Layer 7 of a small transformer language model trained on English Wikipedia (14 layers, counted from 0, width 64).
A neuron's activation on a vector x is SiLU(gate . x) times (in . x), where the dot is the dot product.

Input weights of the MLP neurons that the questions are about. A number n stands for n times 0.0019.
n0 gate: -60 89 281 132 128 -265 242 -222 188 30 -35 342 1 -48 122 139 126 204 168 -40 151 -152 -86 -90 9 -67 -252 207 -143 37 72 -78 -38 -83 -83 79 261 33 55 183 22 -330 81 80 117 62 -53 -240 66 246 16 -115 33 -199 -231 -210 -1 -250 149 127 27 -6 -262 -187
n2 gate: 4 13 -32 -43 62 63 253 -1 -38 -133 40 -57 23 1 -56 351 337 -98 113 -90 -151 -159 -145 -255 112 -67 -3 170 61 79 -132 -145 -56 -188 3 97 221 -136 -113 -142 117 155 -74 -169 28 -61 49 -38 -227 106 -183 -10 -89 -108 267 49 185 29 181 26 -340 97 28 -278
n6 gate: -115 198 -32 -99 189 174 204 85 107 -28 -177 -108 142 52 143 -149 -82 157 -108 161 168 108 336 46 -65 -40 -165 -147 -66 -119 79 182 -20 -19 -269 359 -82 51 -37 8 60 14 30 -72 -29 -82 -105 -67 -177 135 -73 208 15 -42 62 43 -135 239 63 -247 -62 -322 63 303
n15 gate: 97 253 303 -69 13 -264 -118 180 161 124 146 31 -60 21 0 183 340 173 -197 -45 -85 110 -90 -21 59 197 377 204 304 -31 140 -108 -33 195 -212 256 -129 -182 170 97 138 -160 97 176 26 162 127 66 27 98 -67 -90 113 169 35 43 -150 70 90 142 89 51 -35 -256
n17 gate: -350 84 95 -6 -203 -64 -162 -80 -217 -182 -225 -97 416 171 18 -154 -78 53 271 -80 130 3 -104 -95 271 -81 -20 27 31 -125 133 -83 -73 -53 103 -165 79 -32 89 23 103 -104 -138 109 215 7 -96 54 246 -84 152 -47 -196 -73 -107 -145 -15 -105 -12 -200 10 44 275 67
n24 gate: -132 84 43 91 148 125 -41 259 44 30 -7 86 27 69 -65 42 214 -86 -76 -244 -107 42 -125 97 -363 -32 -83 193 26 -137 191 -225 268 46 160 246 -103 158 -196 447 -71 -66 242 -96 -66 7 -79 79 -209 -139 -111 43 -302 -22 -89 -4 98 37 112 10 39 -103 -316 43
n26 gate: 108 62 86 -355 -117 93 -9 27 59 -6 55 228 16 -188 72 -94 -54 -35 -60 -147 106 -104 292 129 -196 91 -76 -16 9 -18 99 -201 -19 302 128 -18 148 47 -105 58 156 -42 22 -13 -63 -365 -228 -256 -171 -190 46 -35 36 216 158 92 -28 -9 38 -151 -217 80 -264 202
n28 gate: 119 44 21 -76 175 -13 -348 48 217 -64 125 -126 -124 70 26 243 291 12 -1 -199 11 199 13 -44 -99 -193 -112 138 -158 164 -16 75 174 -145 -259 166 55 59 -201 -335 98 230 120 -138 249 25 -133 78 13 39 67 -145 -257 -111 129 131 54 -103 403 -64 35 5 79 161
n39 gate: -65 -57 -122 -108 -200 196 31 29 49 -111 86 -5 -78 86 -66 -80 -73 -88 80 -57 -88 78 32 232 -74 29 -82 -259 -231 -230 -271 -161 255 -190 55 -67 124 180 -157 144 -70 66 -273 -203 -170 46 -228 31 -183 -23 -65 147 -155 -22 198 94 237 281 48 -30 212 8 -4 -183
n45 gate: 51 307 74 89 -147 -64 72 123 379 132 31 49 -138 75 71 39 -127 -81 -162 103 191 21 -190 100 81 67 -77 -153 237 -185 42 307 -61 8 -213 5 57 153 -90 -36 60 -34 37 131 21 -139 -63 304 -151 242 -165 -103 10 50 -241 38 22 241 212 423 284 -176 -11 -220
n59 gate: -34 -94 6 70 127 -105 -172 -37 144 -96 91 -93 -214 49 216 -39 -2 235 -65 -198 239 10 -149 46 -282 -21 -149 158 105 -292 -14 -149 223 12 25 286 192 57 -146 -67 80 -6 159 16 -65 -135 242 -99 -325 1 -172 -5 -172 75 26 14 108 -33 30 -32 -29 176 -161 236
n91 gate: -84 -159 -213 7 -214 44 -54 -174 -274 -326 162 -105 -78 59 102 -253 -16 6 52 215 -56 -354 -174 -151 -283 112 -200 -80 -211 -181 352 174 213 21 79 -97 48 88 33 79 -76 -16 33 27 5 214 34 -29 343 -21 -11 47 68 92 290 58 13 -8 -58 332 32 61 99 -51
n94 gate: -154 35 -18 10 -106 -13 -49 69 122 72 -91 273 346 -340 -45 -213 -47 136 -222 -144 125 10 37 337 -26 -331 72 -79 -8 -43 -60 71 10 -208 -28 17 53 163 30 66 7 -47 18 265 15 91 -195 126 66 52 -88 -227 65 106 -22 199 -72 155 19 -49 176 62 -67 388
n97 gate: 215 -10 48 -277 61 -222 178 -24 -121 -274 -114 27 158 385 -209 243 -59 124 -78 157 79 77 -151 -97 204 13 268 -104 208 -26 194 -80 91 225 -66 68 -34 55 228 104 133 83 -152 68 101 -80 328 265 -7 82 -8 -357 -104 -169 -98 -182 -82 -21 -164 86 96 -209 53 -316
n101 gate: -110 -133 56 21 136 -121 85 203 -64 41 40 -158 2 -98 153 228 169 87 106 9 -90 133 -277 -434 -21 75 -118 76 -115 36 65 51 178 29 -274 -84 138 87 69 -226 279 37 138 69 -211 248 -301 -119 -32 93 -9 3 118 -59 -170 222 -53 19 127 387 232 48 137 231
n109 gate: -280 11 -182 -107 -19 -9 -115 147 112 -49 59 70 28 -105 17 -341 -155 -54 196 229 9 -50 129 400 270 223 189 40 -120 203 -90 -102 -47 -28 -37 163 -37 34 -126 -229 -153 -42 44 53 -102 163 -27 -34 113 -325 94 -36 157 70 -121 45 95 -3 172 -27 138 -68 -42 109
n115 gate: -206 -111 137 3 73 -301 -174 -152 -37 68 120 -60 -45 30 111 -197 -81 -277 59 12 -90 -240 216 41 201 -69 125 -85 -17 -58 -129 39 20 -133 17 -1 -181 108 -218 189 43 -120 -25 -334 -151 107 -85 -111 373 34 -172 -234 70 67 154 51 114 114 -193 121 154 32 17 -105
n119 gate: -285 -138 -196 128 -59 -150 -206 -125 94 51 131 -28 -92 156 -87 111 -174 63 -237 11 -24 -206 178 -82 -128 20 -145 30 -164 154 90 -139 200 -75 384 67 -45 123 -46 -45 41 -266 -122 17 -134 17 236 -178 153 40 2 -330 103 184 50 184 229 -111 38 -33 -82 223 -60 47
n125 gate: -301 93 202 27 -65 93 -129 97 -84 15 -40 103 22 240 47 39 347 49 41 -186 -22 68 -25 168 -184 212 12 -212 -93 -21 -56 -227 24 165 67 262 138 -179 89 95 -47 6 -66 -173 81 -12 52 192 176 287 219 -74 -202 -50 319 55 -29 -2 -179 -186 319 64 -80 33
n136 gate: -325 191 106 64 -35 -390 -17 -185 197 -44 107 180 18 -132 74 -92 200 103 81 109 -255 -32 12 28 134 136 -177 -26 109 39 31 -17 185 47 109 106 46 178 49 -38 -133 58 87 -81 86 6 -82 99 15 103 140 132 -299 -149 -139 -120 189 218 17 16 -13 167 21 84
n159 gate: 139 -202 69 -43 172 110 111 81 -17 36 99 -75 138 231 -100 -255 -110 283 -240 72 182 148 -8 50 151 -66 -2 4 164 25 -33 -27 144 149 19 447 67 -427 261 -86 76 121 -114 145 2 -160 43 5 138 -111 -89 77 -23 213 39 157 -14 -88 34 -39 13 -315 23 -312
n161 gate: -85 18 -162 88 -203 239 -27 -19 -115 87 -66 -24 119 -295 74 138 78 98 -132 139 -16 -193 234 335 15 218 -9 46 116 -102 15 -51 -40 186 56 -121 -57 34 -79 -5 134 322 -84 -193 30 168 129 -69 61 134 77 -43 -112 216 63 -18 -59 119 8 -55 219 152 85 281
n162 gate: -141 -78 3 -53 -197 74 412 -104 154 -128 -53 241 13 -75 -35 60 -126 -65 -247 -96 183 -59 -161 -160 14 -276 57 -120 199 110 135 -160 248 -139 -298 236 128 -119 363 230 165 17 -100 -37 99 139 -35 -44 -55 120 -73 -110 196 191 -348 -47 33 220 146 -89 -60 3 -27 -88
n164 gate: 60 205 -169 92 -4 147 81 -55 -67 21 -190 100 26 30 -199 134 -214 16 48 208 -191 -13 -170 -30 -58 -111 170 177 -105 221 163 -145 -14 185 -76 -33 -384 85 -475 -110 194 80 80 -44 62 96 80 -101 92 196 118 -103 249 86 141 -54 -11 25 335 -112 -123 120 -157 139
n177 gate: 61 348 -112 46 -246 12 102 57 147 71 15 265 243 -132 171 -374 -69 31 -147 -170 6 17 34 30 -214 -54 -327 46 -20 143 -54 -127 94 184 173 162 -174 131 -93 -232 -221 115 -36 -126 -52 -312 -130 69 69 -123 122 -29 0 -73 234 49 -284 32 43 -66 -146 43 -326 98
n184 gate: -113 387 -151 -61 -341 202 27 -252 -125 -124 101 172 136 69 40 -97 79 171 -81 -38 -205 -19 -128 168 182 -35 28 328 47 -107 -13 58 -8 97 -80 116 -178 108 184 -100 -118 45 -51 -2 123 182 -182 -18 -10 -105 327 46 -234 -92 -95 -119 279 -50 -101 37 -57 -13 108 24
n0 in: 141 13 53 -25 211 29 -131 -29 -69 212 56 -52 76 201 72 25 -267 79 138 185 -21 11 45 103 -119 -46 -322 75 -47 385 97 -24 116 -72 22 -234 14 95 2 36 -152 -98 -85 49 -17 157 -216 -237 57 17 -42 -9 33 4 46 82 -68 -32 -231 3 9 23 -296 -27
n2 in: -68 43 -13 -56 -3 195 -52 191 -221 -219 -55 40 87 -65 -68 -17 186 247 -47 -151 172 -27 114 54 -18 -148 298 152 59 -216 14 148 -128 -6 -60 202 -10 67 -59 9 88 120 29 -166 84 -128 196 -130 -145 -348 21 5 191 95 264 96 108 -42 19 -59 -185 26 121 -58
n6 in: -15 172 41 -237 -11 79 -26 -44 -9 -129 -68 -83 -31 14 -67 -397 -223 67 -41 -130 98 2 -42 -53 -85 -37 73 -91 65 -53 -40 40 -182 141 11 205 -171 23 50 139 -14 67 312 -220 132 -118 -96 -40 -46 49 231 229 28 57 108 90 337 224 70 -171 127 -222 5 -64
n15 in: -12 132 99 38 -98 -186 14 128 17 -15 -7 -49 -108 -110 -12 -96 59 -91 171 -83 89 81 -215 -311 155 52 176 -29 57 -31 -79 -57 88 -17 -188 -81 333 -239 133 6 74 -205 71 150 297 146 -77 -26 -255 -22 -109 -6 -65 163 334 -253 -175 212 -126 152 54 19 71 -265
n17 in: -57 51 -5 291 31 -175 6 148 139 23 -29 114 -166 -169 -43 -9 -194 -127 -185 -43 -220 -119 97 -12 -332 14 127 34 26 -39 38 221 14 18 32 111 -145 4 -16 11 16 90 82 -132 -59 333 -168 11 -5 25 81 -16 28 23 109 -52 -7 -273 -6 275 -274 -19 14 16
n24 in: 14 101 45 -76 -118 60 -115 145 43 101 51 46 -39 -263 46 199 206 -27 59 32 262 -11 220 181 89 15 11 25 55 -220 -27 -77 -34 -13 5 244 -186 -2 36 9 -173 -58 138 216 23 -199 -80 146 99 151 215 -65 -90 -57 92 -47 111 -244 160 -175 113 -119 69 -103
n26 in: -60 -21 -84 -61 11 -120 154 -230 -5 211 -34 -91 45 -258 151 98 410 114 170 163 23 -33 -35 14 -33 33 199 185 125 114 11 170 -27 -338 10 -88 114 230 160 -104 -67 -269 -70 19 40 118 157 108 -106 77 132 -99 73 -7 -448 10 55 29 -139 -121 32 -26 213 -112
n28 in: 277 224 22 -34 305 8 27 -46 209 37 -26 -96 -193 32 8 -228 -155 -101 -74 147 31 -41 92 -62 -52 -16 0 394 29 115 49 119 130 -332 -183 84 -94 -40 -72 -288 -38 303 140 -271 -154 -38 188 -106 22 120 -41 25 -34 -208 -8 105 -103 319 195 -50 107 21 -135 217
n39 in: -134 -257 20 -29 180 -87 5 -162 -229 91 1 185 -174 147 -259 38 -51 -171 161 10 221 -2 -29 150 -46 -59 -16 13 -9 -222 -221 142 -111 160 -114 -26 44 -31 175 11 169 52 -209 64 192 17 -145 -85 8 -1 137 28 -53 97 121 135 -94 -60 -230 43 109 99 72 54
n45 in: 19 102 119 -2 -33 34 -62 -215 -64 5 111 180 -207 61 -246 -86 18 29 -221 197 84 346 -105 -163 163 155 -15 -75 139 -115 185 184 107 -20 137 185 -104 -35 157 143 71 -25 177 122 9 13 193 -67 38 -204 142 24 16 118 -30 92 10 201 151 271 -73 48 -91 -11
n59 in: -127 161 24 -111 -107 -144 -92 -81 71 239 207 -52 100 125 -66 128 -251 -145 82 26 143 211 217 23 -9 -75 40 116 -309 206 -1 116 256 -45 -52 15 -22 132 -140 -60 22 -70 11 42 97 -86 155 44 166 -186 -166 22 48 -100 139 64 -173 252 -16 -91 144 -62 -18 -188
n91 in: -225 -72 -109 33 -81 137 -106 -234 -70 224 -85 18 -328 7 8 -211 -9 -81 -53 381 182 61 188 154 -15 129 -165 -17 -90 221 -249 -33 -80 29 -200 -14 160 -170 -59 -30 4 -56 -120 10 -18 -89 -215 -118 9 -27 85 21 19 267 -172 64 -132 57 147 -223 76 1 248 83
n94 in: -21 -56 -206 -15 -266 -40 160 -63 -35 -187 -171 -97 -95 103 -192 91 96 2 131 -80 -89 -8 25 36 -86 -212 -58 -212 -404 40 -222 68 60 -88 -90 41 36 95 78 171 118 -19 193 -227 -45 183 -165 339 24 -172 -52 80 -71 -11 -176 -76 -16 143 -32 92 89 171 -97 -99
n97 in: -2 64 90 82 -107 411 51 45 -107 101 -8 -38 -109 16 -191 15 142 14 -140 38 -117 119 10 37 395 138 17 -109 -42 -94 -27 -94 218 -152 -7 -269 -124 -41 75 47 30 -208 -113 114 -213 -16 -15 9 -51 -51 56 -52 36 174 102 74 -58 -120 -29 46 -178 167 -185 32
n101 in: 22 -106 -134 17 -114 78 111 18 -35 117 -50 -12 -178 -84 137 126 -384 86 -162 171 31 -51 109 85 35 86 189 -3 78 278 -85 95 -93 130 191 121 -175 -86 46 167 117 -111 -331 355 184 -212 126 -194 -230 78 332 34 67 -86 -49 47 36 8 -110 25 2 90 67 376
n109 in: -295 56 -66 73 -1 -205 -97 -224 129 147 6 119 -13 -102 45 224 -231 -212 152 208 64 250 84 25 -13 47 -9 -57 -33 -100 112 117 141 164 -94 87 72 -19 -54 173 55 -37 -20 -115 42 295 193 -209 7 71 -224 117 114 5 -72 170 72 32 -19 110 185 -69 54 -256
n115 in: -174 -2 86 -115 -116 -51 176 -92 291 -74 -94 -49 -152 -181 -92 -67 72 -229 78 34 311 169 -101 -97 -48 -207 -73 -150 30 157 -148 -34 -170 -334 62 66 -144 -166 -110 2 -181 28 -47 -155 128 34 -37 90 432 -134 113 85 62 108 -75 7 305 67 -56 -36 -37 141 69 -2
n119 in: -240 -331 93 54 76 -60 -153 78 4 93 -11 28 -115 98 -24 -232 -106 104 -126 -119 -194 -257 36 309 104 13 -91 -92 112 347 111 125 155 -85 123 -170 -148 41 -18 -159 -35 -88 179 -101 155 -31 175 -45 110 224 16 -111 -118 -83 94 154 -21 -79 48 46 -32 -25 108 7
n125 in: -132 -27 -17 77 -80 183 -50 -13 178 23 210 235 91 -142 144 16 138 -42 -95 -383 118 151 -32 116 -145 -292 -128 -79 -51 -5 -100 44 113 -104 -90 68 28 -222 76 223 -85 -5 -132 160 121 -27 -46 -239 2 91 -72 80 10 68 -125 -15 -324 41 -94 -157 194 -89 150 250
n136 in: 188 132 169 -113 39 -230 -35 -14 -55 -186 -60 -167 118 -157 -137 -59 -71 242 116 113 -111 289 -173 92 -163 -93 -145 63 0 -172 136 -110 -40 -78 305 -66 -146 -70 -43 80 -112 97 -143 -98 53 64 203 -55 -3 -12 150 -108 -41 -58 -99 -10 -99 228 -49 2 -145 -62 -73 203
n159 in: -106 -11 -7 -35 -23 75 -77 -129 -88 171 -7 -205 128 35 -4 -193 -53 3 7 228 -182 115 100 37 136 18 164 284 101 274 -22 38 -92 95 -131 21 84 -428 -91 -93 -5 210 203 229 95 249 26 -13 -68 -101 -55 41 25 163 -153 135 118 -197 -144 75 45 -255 411 76
n161 in: 211 -335 -84 -21 -225 227 143 47 -209 -64 -258 -107 8 -48 13 -97 170 -118 43 47 154 38 84 -47 -102 -61 -127 86 13 160 -76 -17 48 -139 107 -146 -11 66 -33 51 -46 181 -4 115 152 194 88 -112 -35 -1 249 33 -81 39 -97 -171 119 203 42 -154 158 94 273 -110
n162 in: -96 48 -34 306 -137 -108 -266 -95 -96 123 44 -3 219 22 100 -246 -101 23 217 -46 -136 54 -27 285 173 -68 191 249 -168 -164 -119 -134 -17 108 11 -25 -212 66 25 -124 -90 -157 -71 61 93 216 1 -46 -16 116 -273 -109 92 -331 89 -198 -221 105 -40 -187 201 -252 107 -59
n164 in: 40 -23 39 147 -102 101 -44 130 -166 32 134 -132 91 18 73 -209 171 305 -275 21 -108 -112 -186 -105 -218 -266 -22 -121 25 -94 211 -5 -95 -24 141 78 -160 -301 -99 40 -123 -139 114 -170 85 -116 209 50 44 -91 263 68 -42 195 17 -213 -12 -286 -22 -204 123 -69 -162 -39
n177 in: -90 85 -39 -241 -210 -59 -104 -86 114 58 -311 -16 -250 -20 195 -29 18 -42 -420 -62 90 207 156 4 -183 109 36 -1 -109 170 -158 -38 -202 -12 62 98 11 -145 -100 -285 -67 -67 -111 -234 58 -191 -197 0 -88 -154 53 -32 30 -286 -13 -18 -297 -226 18 -89 85 -188 -116 79
n184 in: 152 -255 -90 -76 -125 340 -314 -174 -371 205 166 77 -15 -81 -11 -32 112 248 86 -123 29 -93 227 114 -7 -8 179 -74 247 67 57 -122 117 80 -31 196 263 100 429 -115 27 109 -76 36 304 78 40 138 -68 132 -251 39 -98 206 -165 41 -101 -103 -56 -61 -86 103 30 -198

Each question shows a token from some text and the vector x that enters the MLP there. A number n stands for n times 0.0053.

" trad": 125 -98 31 40 -35 -138 -23 9 91 71 -73 -61 4 -141 -83 -42 -232 -128 -67 77 12 170 -133 63 -11 -56 -2 -31 149 -180 -138 72 -134 -90 -62 -216 7 164 97 43 -85 34 67 141 45 -180 124 -68 273 -114 -77 103 -76 81 20 15 -58 -68 103 -14 -78 -7 12 -165
The neuron with the highest activation: n45

"y.": -62 -93 -1 -41 -17 120 106 -5 117 -46 -9 -46 -208 -114 68 -13 -24 120 -22 174 -164 135 -14 -69 57 -14 148 16 -107 -19 156 21 -28 27 78 -178 92 97 130 160 -109 -140 -52 177 18 53 73 231 126 -43 -59 74 94 -103 -31 -16 -39 107 3 -260 -144 116 -4 72
The neuron with the highest activation: n136

" 194": 87 -58 -74 99 -31 276 -215 -100 71 41 -93 25 21 -199 -12 137 -99 -12 72 51 19 -12 76 -92 5 104 82 -65 -177 59 63 134 2 107 -140 -2 86 146 -153 69 -264 -99 -143 117 87 -143 6 -162 158 -138 -112 167 80 -32 -163 -36 -116 100 89 -79 18 82 -23 -85
The two highest activations, in order: n109, n91

" was": -92 33 5 154 -37 -39 38 -120 272 85 -67 59 17 99 -101 23 -114 -175 -23 165 -40 195 2 -43 39 -21 105 -117 -107 116 168 -10 14 88 -148 -185 55 -39 37 213 -118 71 125 64 -13 -99 21 14 87 54 -6 232 -55 1 -20 76 42 -58 102 -214 37 55 -96 -186
The neuron with the highest activation: n45

" d": 10 -41 76 -11 -2 -178 -73 -154 145 128 -116 -176 24 99 -8 -83 -110 47 22 75 -41 78 98 -85 -153 16 10 -96 193 -121 -98 2 -210 -62 -9 -41 134 -33 80 -56 -76 -145 77 -7 -51 -52 173 -63 279 -66 -125 292 -151 -118 -37 20 -48 -31 39 -16 -103 -163 7 19
The two highest activations, in order: n159, n6

"ston": 64 -110 -4 110 -86 179 -31 -33 -46 -44 82 -43 -173 -113 -46 157 -162 44 11 -135 -287 205 -1 -45 -101 -61 21 21 39 -183 -48 86 30 46 -143 -140 103 195 63 -21 -324 -5 -123 -20 -30 -8 -21 -79 36 -129 -70 44 50 -83 -67 46 58 24 13 -81 -136 -60 22 -40
The neuron with the highest activation: n184

"4": -18 59 -44 62 195 32 -20 -15 119 73 -48 46 -144 -137 73 251 -122 58 -24 129 -142 -25 19 -92 2 92 35 10 -278 -52 152 41 139 89 12 -44 217 103 89 7 -189 28 -84 222 -51 27 35 3 172 23 -34 203 -109 16 -149 80 -44 75 111 68 -196 -19 -49 7
The neuron with the highest activation: n0

" the": 17 -204 24 8 8 46 84 31 18 -40 95 -52 -64 -222 -81 -11 -98 12 -62 -27 -223 216 78 -90 0 54 88 -15 -88 9 178 35 41 -42 78 -96 130 18 158 32 -165 5 186 -77 -42 -60 165 -36 48 -47 4 1 57 35 -90 115 -184 59 -8 -106 -106 -83 -86 -30
Which neuron fires most, and how strongly? n39, at about 0.48

"am": 103 -36 20 93 44 -63 -2 25 -14 158 -286 -17 -50 -101 -129 131 21 2 31 111 -140 87 88 160 -58 -99 -56 -9 110 -154 -51 29 -18 -135 -234 -109 147 -122 -40 122 -130 4 16 285 -124 -106 135 -143 10 -23 62 97 86 27 36 -6 -46 -92 0 -132 -201 14 169 -212
The neuron with the highest activation: n159

" ear": 191 -104 20 137 12 93 -16 -78 169 -130 -26 -157 -63 -113 23 -33 27 -216 43 -92 115 218 148 131 -71 50 154 -86 -73 -24 -99 -45 -77 -2 -135 -121 237 27 2 92 -115 6 -21 -17 17 -211 -11 -19 107 -22 -40 77 -16 -36 -67 30 -71 -220 -10 -175 -89 -22 54 -97
The two highest activations, in order: n45, n119

" 197": 162 4 -86 7 106 136 -251 -42 24 33 -70 158 -31 -181 57 176 -58 -30 -21 100 24 -14 121 -94 -10 152 95 -111 -68 80 68 69 134 121 -109 -24 221 186 -90 42 -354 36 -99 199 -37 24 53 -109 131 -53 -101 210 23 -2 -128 94 -60 130 35 -65 -16 74 -24 2
The neuron with the highest activation: n109

" sett": 56 -210 22 59 -20 77 -33 47 116 240 14 62 29 -92 -45 79 -177 -139 -58 -191 81 185 -24 198 -129 -34 6 -77 67 4 -89 -132 21 -101 -28 -149 176 170 -25 49 -276 2 91 41 21 -18 80 -40 29 16 31 43 84 -38 -71 20 10 -231 -31 -107 -91 -179 -78 -18
The neuron with the highest activation: n24

" in": 20 77 -68 -28 -43 29 57 -6 91 60 183 -33 47 -248 41 122 -25 0 22 57 -158 189 40 -184 39 23 69 3 -37 97 128 -38 -125 24 -90 -53 221 89 16 3 -221 80 137 -108 -58 -23 253 91 159 -63 21 26 -35 13 36 -182 -39 -123 -17 -67 -246 55 -9 -4
The neuron with the highest activation: n39

" took": -13 14 29 230 21 86 -214 -30 126 44 157 -76 -15 -8 -92 87 -6 -113 55 73 15 219 124 56 -201 -63 60 7 -1 -80 60 -58 -2 239 -109 -162 172 74 81 -15 -187 -98 167 22 38 -11 135 -11 12 45 -53 176 -33 -151 93 -58 -56 -74 142 -205 -132 63 -49 -194
The neuron with the highest activation: n59

",": -104 28 -11 -20 -11 27 -64 42 26 173 -91 -77 -164 47 68 50 -164 14 -169 134 -147 51 15 -129 -52 -63 60 10 -264 202 203 59 67 138 -128 -271 100 -45 74 91 -159 58 38 57 14 -27 40 -29 166 101 -25 79 -57 -99 -68 31 -27 9 23 48 -191 -81 37 37
The three highest activations, in order: n91, n101, n119

"ition": 43 -8 -42 92 25 -12 31 -26 -55 111 -120 39 -176 13 -195 66 -206 -50 19 73 -142 164 148 -2 62 -119 222 -6 -191 -133 -32 -2 18 76 -149 -135 42 157 218 20 -109 -67 -58 84 108 -77 182 -65 107 -140 -12 240 -36 71 17 -41 0 -42 14 45 23 23 38 -72
Which neuron fires most, and how strongly? n97, at about 1

" had": -38 -29 107 101 -9 -132 39 -122 -17 133 44 137 9 18 -29 -28 -102 -91 99 84 -41 333 -90 -128 -9 -58 90 -35 -156 29 158 162 -116 42 -208 -83 83 121 33 -110 -156 -56 180 140 -21 5 100 5 94 102 -1 88 -79 6 -147 -50 37 -30 104 -197 83 143 -109 -15
The three highest activations, in order: n0, n45, n2

" is": -184 -79 2 93 -26 19 -130 -22 279 -24 53 84 20 58 -5 35 -126 -183 -17 -13 -120 215 20 -111 12 -43 233 -54 -116 147 105 -78 -43 79 -170 -180 39 -67 -9 235 -204 -30 141 59 9 -129 5 26 81 8 -42 173 -88 -40 -42 73 46 -13 -11 -207 106 15 -64 50
The two highest activations, in order: n125, n109

" cap": 24 -168 58 166 -138 -39 -17 106 78 44 32 -144 -40 -31 -114 144 -200 -160 107 -135 -22 -42 207 56 32 66 89 59 27 44 -100 19 -68 -13 73 -228 83 12 3 -55 -290 36 108 18 -47 -70 201 -103 52 18 107 10 -174 72 65 -178 3 -96 -57 -88 -124 43 84 -42
The three highest activations, in order: n119, n161, n45

" wrote": 19 -52 80 -16 -94 150 41 27 105 -14 84 99 -29 -22 5 66 -119 18 45 -44 -24 98 -5 67 -74 -157 238 -112 -207 -75 128 95 49 162 -120 -195 160 45 104 36 -236 -121 -10 108 141 -48 195 162 170 -14 -132 150 -16 61 -96 11 -80 4 112 -83 -26 41 -54 9
The two highest activations, in order: n94, n162

"k": 12 -56 -84 187 -102 134 174 -2 193 -31 -71 7 -172 -192 -95 41 -172 -70 76 -66 -283 123 -145 -41 -51 -4 48 -104 6 -133 -90 -45 -85 -25 -213 -58 84 32 174 34 -117 -109 -71 -14 -34 -170 39 -73 136 -17 9 -13 22 3 77 -24 119 19 -26 -99 38 -4 52 -57
Which neuron fires most, and how strongly? n159, at about 0.42

" cent": -22 -127 82 113 -32 198 43 104 74 219 -55 -93 -46 -58 -123 53 -207 -301 18 -43 -16 184 31 193 -108 66 51 -18 -40 -145 -87 -41 55 -101 49 -177 165 88 91 154 -177 -23 111 26 17 -163 168 -66 84 -31 39 -27 -40 -80 -165 -26 -28 -34 -53 4 115 -37 -39 -117
The three highest activations, in order: n24, n39, n2

" South": 83 -94 -87 31 31 143 -186 18 8 14 23 -53 -22 -150 -18 160 -90 -49 156 -127 -120 52 173 -108 -125 -31 101 123 -13 -8 -103 -116 -75 -95 -111 -129 172 119 80 -192 -192 145 29 31 -35 -109 43 -60 183 -44 -6 26 147 -110 -133 113 26 6 -114 -210 -212 -68 72 -153
The neuron with the highest activation: n2

"es,": -22 -21 -35 -76 -95 -49 106 9 48 172 -25 -23 -184 -38 40 43 -99 -53 -154 35 -212 174 -20 -140 -33 -80 178 25 -238 178 146 -34 -10 165 -116 -178 141 3 6 44 -204 -123 20 113 29 -67 19 -4 161 49 39 33 -37 -194 -96 69 -51 51 58 48 -161 3 28 16
The neuron with the highest activation: n101

".": -52 -102 -12 5 -41 158 58 -3 91 -66 -45 0 -151 -92 75 -34 5 158 -16 152 -206 144 -18 -99 37 16 118 7 -120 -5 154 39 -34 40 40 -187 101 90 167 174 -136 -69 -66 152 13 48 137 199 116 -29 -32 103 72 -132 2 -26 -37 66 -13 -226 -129 141 9 33
The two highest activations, in order: n136, n97

"t": -110 -17 103 122 18 -15 -158 -65 115 179 -64 109 126 -251 -122 -53 -206 -23 -24 27 -72 194 -51 140 -20 -63 5 -184 -49 -65 -33 -11 -118 -143 -65 -103 49 67 31 92 -87 -171 -155 121 202 107 9 -176 76 168 -36 140 146 37 -136 -29 -89 34 96 39 -110 -56 67 -90
The two highest activations, in order: n162, n0

" mark": -45 -48 -81 51 10 84 118 -24 -3 293 -205 47 41 -127 -151 24 -144 -179 75 105 -60 28 -34 73 -177 -82 166 -114 -28 -76 -72 -144 -66 -177 -46 -34 183 156 13 149 -37 -54 15 41 -77 -18 198 33 43 -47 14 108 -131 -31 62 -45 37 -261 59 3 -93 -145 9 -100
Which neuron fires most, and how strongly? n24, at about 0.85

"ed": -126 28 66 119 72 140 35 -58 100 105 34 97 -98 -136 -4 21 -169 -131 15 -17 -160 323 14 72 -33 -140 116 -7 -164 -113 81 136 27 171 -74 -186 51 50 74 91 -193 -93 7 57 -10 95 108 62 111 39 -98 173 24 -50 -91 128 -58 13 167 -31 6 140 83 78
Which neuron fires most, and how strongly? n45, at about 0.7

" B": 77 -38 150 126 -69 192 18 -75 43 144 -34 -35 -36 41 -117 5 35 -116 -26 -56 -210 58 7 -45 -141 63 27 -142 23 31 -189 133 -68 -58 -93 -5 128 -43 -23 54 -185 15 34 201 -64 35 141 67 257 13 -49 50 27 -130 26 75 -82 58 -179 -46 21 -76 -145 -82
Which neuron fires most, and how strongly? n125, at about 1.8

" Del": 9 -51 -51 35 227 50 -8 -45 -15 -29 -134 -190 -11 -217 -23 -84 -72 -32 -81 -47 -146 130 -39 -28 -106 37 194 74 116 -67 -184 43 -115 -125 -78 -69 135 9 -107 -15 -295 93 202 -119 -49 -18 29 43 192 31 -19 146 -7 -3 -63 79 -24 21 -53 -148 -164 40 -28 -71
The neuron with the highest activation: n101

"um": 164 13 139 73 73 6 82 62 -65 103 -134 84 36 -156 -114 117 -135 -80 -224 -11 -122 79 95 1 120 -60 73 -32 54 -140 -57 -119 -58 94 -138 -234 144 83 54 70 -24 -53 -1 -42 -43 -116 281 -170 -25 31 78 -91 11 28 141 -46 -78 -84 5 -2 -57 -93 214 -53
Which neuron fires most, and how strongly? n97, at about 3.9

"u": 150 31 -117 -92 129 69 -13 9 -18 175 -92 19 -59 -177 -35 -2 49 -65 115 -21 -279 22 56 -3 -49 18 -68 49 -83 25 -131 54 -210 23 -241 -218 160 87 -46 142 -131 -107 -1 116 -8 -133 137 -84 41 -4 5 -61 10 103 -3 43 116 -6 -56 -86 -194 19 -44 9
The neuron with the highest activation: n26

"ic": 172 37 146 -34 -67 16 -5 -61 11 95 89 20 -251 -86 -176 167 -121 -149 48 -98 -240 129 282 -1 -32 89 89 -67 -98 -1 16 55 78 -25 -143 -218 17 63 151 2 -172 15 -43 3 4 -110 118 -73 94 -47 99 14 17 30 -5 37 -39 95 -1 -32 108 37 167 -83
The three highest activations, in order: n39, n164, n2

"ological": 17 -69 73 64 -75 128 88 20 -10 36 -46 -1 -84 -213 -233 56 -219 6 -117 -18 -222 59 108 26 -15 -76 203 33 -206 -14 11 -37 4 57 -26 -227 69 42 221 -91 -124 18 66 -75 -22 -120 84 -51 65 -124 64 128 114 84 -172 128 -28 -6 45 2 77 68 25 -44
Which neuron fires most, and how strongly? n94, at about 0.51